Layer 5 of a small transformer language model trained on English Wikipedia (8 layers, counted from 0, width 128).
A neuron's activation on a vector x is GELU(weights . x), where the dot is the dot product.

Input weights of the MLP neurons that the questions are about. A number n stands for (n - 500) times 0.0006.
n85: 628 826 756 633 397 600 452 798 461 690 28 280 504 718 244 341 625 480 698 734 572 362 589 380 785 364 207 439 513 617 378 689 338 249 522 470 760 487 459 525 542 512 603 462 613 452 446 343 437 381 749 371 409 371 545 566 620 429 526 516 284 502 575 633 324 375 492 528 650 467 561 516 371 397 339 450 410 422 812 530 576 550 490 259 507 473 562 106 676 275 459 479 280 517 545 512 475 654 537 602 532 530 606 301 712 437 646 642 492 696 484 434 599 620 179 700 336 465 548 664 517 306 457 612 434 478 310 445
n92: 475 244 343 432 549 610 625 519 360 549 576 290 358 490 638 335 503 487 651 223 375 420 564 482 413 590 566 458 633 461 249 338 455 713 479 691 856 580 609 653 592 627 658 390 393 345 507 485 301 341 461 514 567 532 489 625 621 657 431 687 611 353 476 547 606 507 606 555 347 505 455 899 625 465 543 451 390 384 583 417 660 464 610 331 565 531 409 572 333 482 494 583 587 625 243 707 581 506 323 708 684 459 672 290 585 468 507 212 726 248 361 490 555 538 529 538 502 354 655 546 236 801 460 487 511 476 492 466
n106: 315 339 493 603 487 348 468 392 547 452 697 549 639 525 430 602 587 611 254 636 561 269 491 375 471 468 521 517 508 335 602 568 534 798 488 640 715 448 325 559 464 498 553 582 899 280 616 619 509 465 362 547 267 389 602 520 397 366 323 406 718 660 419 429 264 458 481 542 477 393 506 429 523 284 532 611 599 468 528 537 617 425 455 467 309 499 458 512 299 277 660 422 609 561 407 367 677 560 764 537 336 522 569 600 463 665 520 416 562 392 548 384 424 304 636 483 376 490 532 608 225 559 327 457 393 481 564 542
n121: 491 495 579 616 521 491 676 562 725 635 534 505 783 407 548 282 336 443 400 482 580 443 661 304 482 529 793 358 176 673 652 443 480 367 470 316 783 538 408 557 357 712 509 544 425 713 545 527 454 489 606 803 594 570 422 586 607 461 473 212 585 633 394 537 474 524 299 482 826 468 762 327 580 625 310 433 373 799 485 460 480 613 406 375 244 316 430 443 413 441 355 384 651 314 419 314 589 538 284 416 390 549 782 209 558 494 481 262 373 397 470 391 572 421 626 352 539 420 472 540 351 542 396 736 616 455 405 338
n177: 405 536 386 470 374 160 371 526 532 397 571 524 610 678 417 568 673 317 391 337 452 640 358 334 388 309 672 342 601 439 330 764 749 549 698 647 486 710 564 601 142 428 343 512 642 253 627 443 402 634 429 403 333 396 561 351 651 389 520 487 655 561 678 492 349 506 464 504 335 384 290 197 529 531 420 551 367 612 452 551 336 431 306 453 523 523 688 363 539 361 762 690 457 340 447 426 385 317 686 775 561 451 386 656 471 220 557 553 456 516 197 393 285 512 699 574 420 342 686 669 504 397 259 396 249 376 585 587
n200: 462 553 473 500 546 532 478 423 454 516 682 482 597 475 528 656 734 658 878 647 397 409 324 452 536 630 303 641 642 522 639 372 430 477 651 408 500 583 795 410 463 458 681 647 603 383 743 548 585 351 497 196 350 585 585 650 847 403 433 466 372 95 310 279 489 433 358 689 279 235 767 309 387 410 632 351 345 332 473 702 287 579 441 474 567 557 479 697 277 494 544 310 400 565 302 522 548 320 380 591 600 759 694 634 240 661 693 504 578 703 729 425 331 504 648 656 449 423 453 599 554 588 593 605 673 426 397 557
n252: 531 486 354 525 606 344 662 534 389 592 228 668 507 661 267 358 347 751 238 508 327 561 487 560 425 751 839 372 956 406 295 495 611 467 479 516 555 687 405 603 322 552 767 477 713 482 315 481 57 809 261 427 228 645 262 566 467 482 731 402 579 456 429 483 741 441 596 668 547 397 574 848 332 355 509 715 262 443 476 456 653 529 601 109 445 420 419 743 504 715 731 578 620 646 343 671 518 600 754 301 372 562 657 202 765 502 235 430 751 500 466 499 749 513 358 457 408 584 181 241 433 632 448 179 545 555 458 330
n263: 497 350 371 451 380 660 556 274 335 480 561 513 425 773 323 389 592 655 609 516 426 349 476 532 451 406 510 419 659 462 604 440 602 450 682 543 436 426 578 555 391 718 633 526 371 585 642 556 544 695 536 640 351 486 554 452 223 659 638 326 546 318 317 618 620 581 320 586 336 484 467 522 425 432 400 665 327 325 811 553 451 499 426 363 406 544 858 446 361 383 448 392 307 294 397 642 605 778 405 609 524 707 664 451 375 341 603 495 465 432 646 481 708 543 302 786 322 597 437 392 567 410 557 536 760 483 655 257
n279: 552 564 733 396 432 371 360 599 310 436 402 318 603 401 477 559 257 979 501 416 359 358 352 463 220 481 486 525 354 458 524 664 424 546 360 429 397 510 622 515 579 715 438 655 275 377 703 104 412 534 534 518 659 804 350 364 329 678 585 588 444 597 509 365 642 575 334 335 625 452 723 521 780 417 584 454 553 620 757 269 686 481 594 502 533 486 373 376 425 508 333 721 461 471 619 440 642 571 280 581 540 370 617 651 430 251 325 534 616 256 473 602 563 605 580 515 606 656 398 477 534 510 480 826 465 595 244 313
n346: 525 615 499 454 374 803 531 614 613 596 596 665 269 589 495 437 481 438 804 376 878 312 387 520 598 475 562 515 323 531 516 645 389 578 561 726 523 391 616 538 322 426 653 570 550 422 385 368 535 367 474 280 454 574 697 865 749 594 355 533 438 526 614 323 384 620 552 284 608 629 471 583 381 445 533 396 659 330 294 388 525 350 672 475 457 430 457 404 580 319 508 610 481 361 301 652 491 559 468 458 518 471 655 644 559 368 495 655 407 360 277 381 543 544 661 489 556 426 639 621 441 777 920 390 521 189 424 356
n378: 411 477 422 464 548 514 535 424 359 514 583 514 508 567 824 448 398 573 656 374 451 393 926 650 469 615 266 586 450 731 310 434 475 662 383 463 642 393 410 725 421 526 345 641 555 691 312 581 596 397 407 618 380 396 362 510 633 590 663 574 429 655 481 533 446 478 316 342 280 347 562 684 490 285 386 621 434 410 453 686 579 616 778 637 438 449 316 512 524 488 404 444 590 659 519 378 487 546 548 651 479 562 786 568 441 572 733 362 571 493 620 375 570 432 451 325 331 686 498 581 457 671 463 411 510 546 605 446
n382: 610 731 395 571 560 349 607 790 582 611 483 437 476 720 439 690 839 628 371 749 236 74 379 271 539 519 667 277 507 808 243 656 780 338 426 403 376 434 466 399 478 507 347 499 308 691 587 487 678 358 367 404 262 616 469 756 625 536 467 512 590 788 704 747 534 655 589 816 490 528 629 457 396 309 540 648 336 443 344 605 477 759 439 336 554 290 312 808 430 493 591 122 323 543 594 261 472 552 327 166 511 558 726 375 728 538 337 460 279 484 629 345 393 641 417 852 566 228 611 580 572 397 406 555 651 663 644 464
n423: 504 499 385 715 315 425 238 455 469 573 548 480 429 558 494 399 920 251 562 425 564 475 542 747 589 321 690 663 387 504 381 522 492 529 450 605 614 477 499 439 493 505 474 277 533 607 369 384 591 77 532 406 507 672 720 404 485 661 726 264 591 441 522 368 537 673 477 695 390 531 493 402 551 387 489 374 791 336 500 241 506 484 555 652 535 744 527 447 380 535 415 497 445 365 677 346 418 581 433 731 638 533 609 447 416 528 569 668 635 660 448 373 622 734 655 647 453 565 362 621 601 625 350 525 559 568 552 720
n440: 459 490 501 336 356 638 580 538 411 437 762 494 397 465 443 433 495 591 569 561 617 559 590 559 412 461 494 380 371 677 391 590 506 433 227 686 549 583 345 731 390 495 550 306 551 575 473 590 782 459 624 406 320 434 527 441 690 421 389 432 708 577 415 611 583 470 609 494 320 371 533 131 523 559 351 607 284 593 313 494 675 507 446 479 582 625 420 503 430 561 475 395 279 704 534 473 585 585 437 629 355 743 493 644 445 612 284 463 483 500 517 275 651 721 474 567 429 783 534 403 528 678 716 560 363 641 188 360
n456: 384 746 648 775 383 342 186 627 585 799 524 512 604 512 541 404 527 354 373 327 471 456 535 316 448 662 693 525 327 525 461 536 487 274 583 720 628 541 513 349 386 385 615 441 528 455 619 222 484 240 372 248 507 579 590 527 429 716 302 532 765 502 582 596 646 371 319 424 809 541 759 513 707 566 602 579 557 402 631 492 536 578 328 716 492 464 407 493 590 384 506 458 233 453 713 355 377 498 603 495 398 357 444 592 547 492 481 606 451 332 324 438 535 563 397 467 482 504 628 515 432 566 170 651 539 448 393 541

Each question shows a token from some text and the vector x that enters the MLP there. A number n stands for (n - 500) times 0.012.

" into": 608 379 534 408 634 465 347 365 535 568 480 405 380 457 456 507 583 448 432 412 527 708 505 563 537 554 474 509 470 364 593 489 521 405 533 430 438 530 507 435 507 554 524 379 483 424 461 643 534 494 529 416 401 545 641 448 501 608 528 535 508 630 423 399 425 531 470 486 474 571 601 623 528 525 634 507 512 544 499 463 501 513 622 438 382 665 603 465 528 487 537 471 470 633 509 511 495 505 554 471 596 244 243 479 329 430 509 550 519 587 467 571 409 521 352 465 562 620 526 465 318 526 543 584 527 567 490 556
Which of these neurons fires most? n423

" comp": 587 369 360 467 545 514 514 412 498 528 600 470 361 370 479 457 562 556 357 432 436 710 586 480 463 527 367 642 551 459 570 408 526 476 560 336 265 392 513 490 428 439 524 399 424 713 430 634 564 560 594 519 549 475 476 537 547 606 510 557 440 586 423 497 484 494 531 572 413 513 513 586 437 436 499 374 497 559 449 587 432 519 488 551 519 594 563 560 452 445 497 510 412 520 576 733 525 499 590 284 507 398 399 528 358 585 446 454 462 721 455 549 499 453 430 452 630 572 450 645 457 445 517 534 508 437 595 500
Which three neurons fire most, strongest first? n200, n263, n378

" was": 710 386 543 582 557 519 363 473 522 466 384 443 403 508 398 576 633 451 336 501 516 570 478 383 572 563 541 504 436 397 536 574 459 415 491 577 318 541 475 551 487 549 372 525 528 434 340 638 619 593 521 353 520 460 501 477 360 622 576 543 350 617 445 441 486 547 419 496 532 564 475 368 485 522 457 567 626 452 562 487 471 505 686 393 510 553 682 588 483 550 429 567 494 482 543 669 481 508 536 394 586 342 403 478 458 520 555 613 542 567 357 499 592 506 347 497 575 517 478 428 468 506 501 506 539 416 452 589
Which three neurons fire most, strongest first? n423, n85, n263

".": 606 564 496 418 625 526 545 383 527 598 405 401 528 429 433 479 584 525 442 358 545 705 519 306 538 647 442 488 492 512 547 331 547 416 501 379 389 499 507 519 448 380 421 497 361 579 414 685 608 527 546 425 428 676 565 422 460 550 565 411 383 511 455 415 472 579 512 531 537 465 585 495 448 578 505 459 610 506 452 571 531 579 621 653 462 503 466 593 485 546 495 519 437 577 440 576 518 543 585 347 533 317 479 525 414 536 713 645 540 556 423 502 499 501 399 428 648 435 477 473 350 417 387 495 497 446 520 490
Which three neurons fire most, strongest first? n200, n456, n378

" with": 607 369 466 480 600 471 386 376 541 453 484 490 411 366 478 592 702 524 388 407 533 646 546 392 466 517 376 565 496 425 612 590 435 452 552 441 420 542 427 443 469 463 551 513 416 494 331 592 552 515 542 444 457 569 587 426 461 585 603 447 518 573 514 446 524 550 501 556 619 567 478 504 489 521 570 431 494 552 480 536 544 482 522 439 368 664 554 462 491 470 504 525 509 601 503 618 600 580 475 288 583 98 344 530 468 507 591 558 556 580 391 503 464 601 388 452 581 569 482 419 412 486 513 620 499 515 500 570
Which neuron fires most, and how strongly? n423, at about 0.38

" G": 507 351 400 437 558 459 361 204 527 482 468 410 356 353 526 648 683 373 364 463 558 676 504 366 607 524 426 448 480 490 508 514 626 563 385 476 498 557 512 502 448 446 426 530 435 449 471 636 636 507 449 483 407 394 509 536 558 502 592 580 494 606 588 470 381 605 523 520 503 612 580 453 378 528 597 403 496 673 465 481 563 491 551 485 505 670 554 474 537 492 603 635 487 523 526 642 568 479 523 156 522 422 483 490 480 542 530 468 523 418 554 486 391 488 543 599 583 522 451 412 535 514 483 370 487 523 523 557
Which three neurons fire most, strongest first? n177, n106, n382

"es": 460 536 420 433 514 429 475 315 433 568 339 472 371 457 442 585 547 591 364 588 468 598 505 338 658 469 438 583 467 538 554 491 549 380 551 572 420 489 527 496 559 476 317 402 414 506 359 606 544 625 470 410 365 491 583 502 501 401 531 489 437 529 560 666 384 566 380 466 402 633 510 510 428 713 632 420 529 624 493 450 483 650 486 575 561 520 655 523 441 405 441 567 573 591 534 491 522 334 484 399 582 422 414 644 532 539 537 519 538 591 529 550 516 433 443 467 684 501 447 352 548 451 406 558 456 465 597 588
Which of these neurons fires most? n177

" in": 623 427 533 407 577 478 381 369 540 438 417 478 391 335 386 530 621 496 384 478 548 659 508 427 590 579 458 409 352 387 566 613 445 423 548 511 333 454 599 478 455 494 536 551 482 506 496 699 639 516 540 367 455 495 567 469 444 485 586 515 520 642 382 445 406 523 479 446 509 508 555 517 503 648 533 399 658 543 552 487 453 588 653 378 383 557 638 502 499 476 568 533 570 503 422 633 564 489 506 462 533 332 345 446 413 527 583 525 570 523 484 458 466 553 484 432 631 496 424 387 280 499 539 639 562 556 503 601
Which of these neurons fires most? n106

" 1980": 592 496 530 378 466 481 494 499 576 496 563 461 409 340 536 508 594 465 318 507 577 667 577 436 565 660 458 479 513 420 552 401 521 392 505 448 401 418 578 598 426 563 375 521 355 455 313 516 562 427 477 454 571 514 527 430 590 426 545 613 413 532 468 442 467 689 437 686 336 539 503 530 545 465 507 387 538 638 556 524 435 503 509 474 384 615 482 591 536 468 372 567 396 632 519 613 618 480 559 371 559 399 418 557 502 484 631 438 627 458 478 572 481 476 412 406 762 510 433 310 488 488 596 494 412 588 530 471
Which of these neurons fires most? n279

"s": 630 318 514 484 427 399 430 206 441 515 514 365 447 413 478 621 510 444 394 435 449 832 477 591 519 547 430 474 514 530 597 504 460 406 448 513 480 454 534 517 511 474 525 461 461 461 398 539 599 585 718 531 435 424 489 555 524 485 349 555 478 494 609 489 450 453 387 557 499 545 523 464 521 520 478 467 573 601 560 356 585 578 414 499 402 644 566 542 411 477 466 383 546 545 512 664 591 453 480 348 475 469 362 528 515 620 514 546 489 516 341 656 627 482 487 585 530 563 583 445 392 431 498 643 478 547 641 451
Which neuron fires most, and how strongly? n440, at about 0.27

"ral": 499 366 469 334 534 423 497 269 476 616 612 355 386 377 562 412 484 481 355 376 566 653 532 308 620 650 500 476 363 462 492 381 498 277 556 524 384 585 486 555 440 566 480 437 374 481 528 686 572 633 467 377 470 510 420 518 490 331 563 484 531 446 445 531 494 534 480 483 464 595 497 568 478 630 516 484 611 624 424 522 585 606 449 449 467 515 600 501 448 440 356 537 511 562 507 595 657 475 471 458 492 388 456 523 491 416 503 458 615 505 496 550 439 471 592 466 654 623 520 539 718 527 619 558 448 508 478 689
Which three neurons fire most, strongest first? n440, n121, n92

"\n": 582 490 554 435 515 500 367 182 577 579 414 508 288 413 439 533 541 522 468 422 469 589 531 416 582 672 435 454 427 564 505 451 587 406 442 352 419 427 529 525 521 496 513 564 427 497 371 600 639 500 564 405 414 484 540 444 481 507 502 536 412 690 469 430 436 580 626 450 466 476 592 503 506 392 488 498 589 548 524 488 406 552 495 635 518 547 463 461 553 583 529 535 407 542 521 598 576 567 585 449 519 489 470 573 482 541 635 635 510 637 389 533 442 429 334 384 627 485 519 433 286 543 510 472 550 538 479 531
Which two neurons fire most, strongest first? n378, n346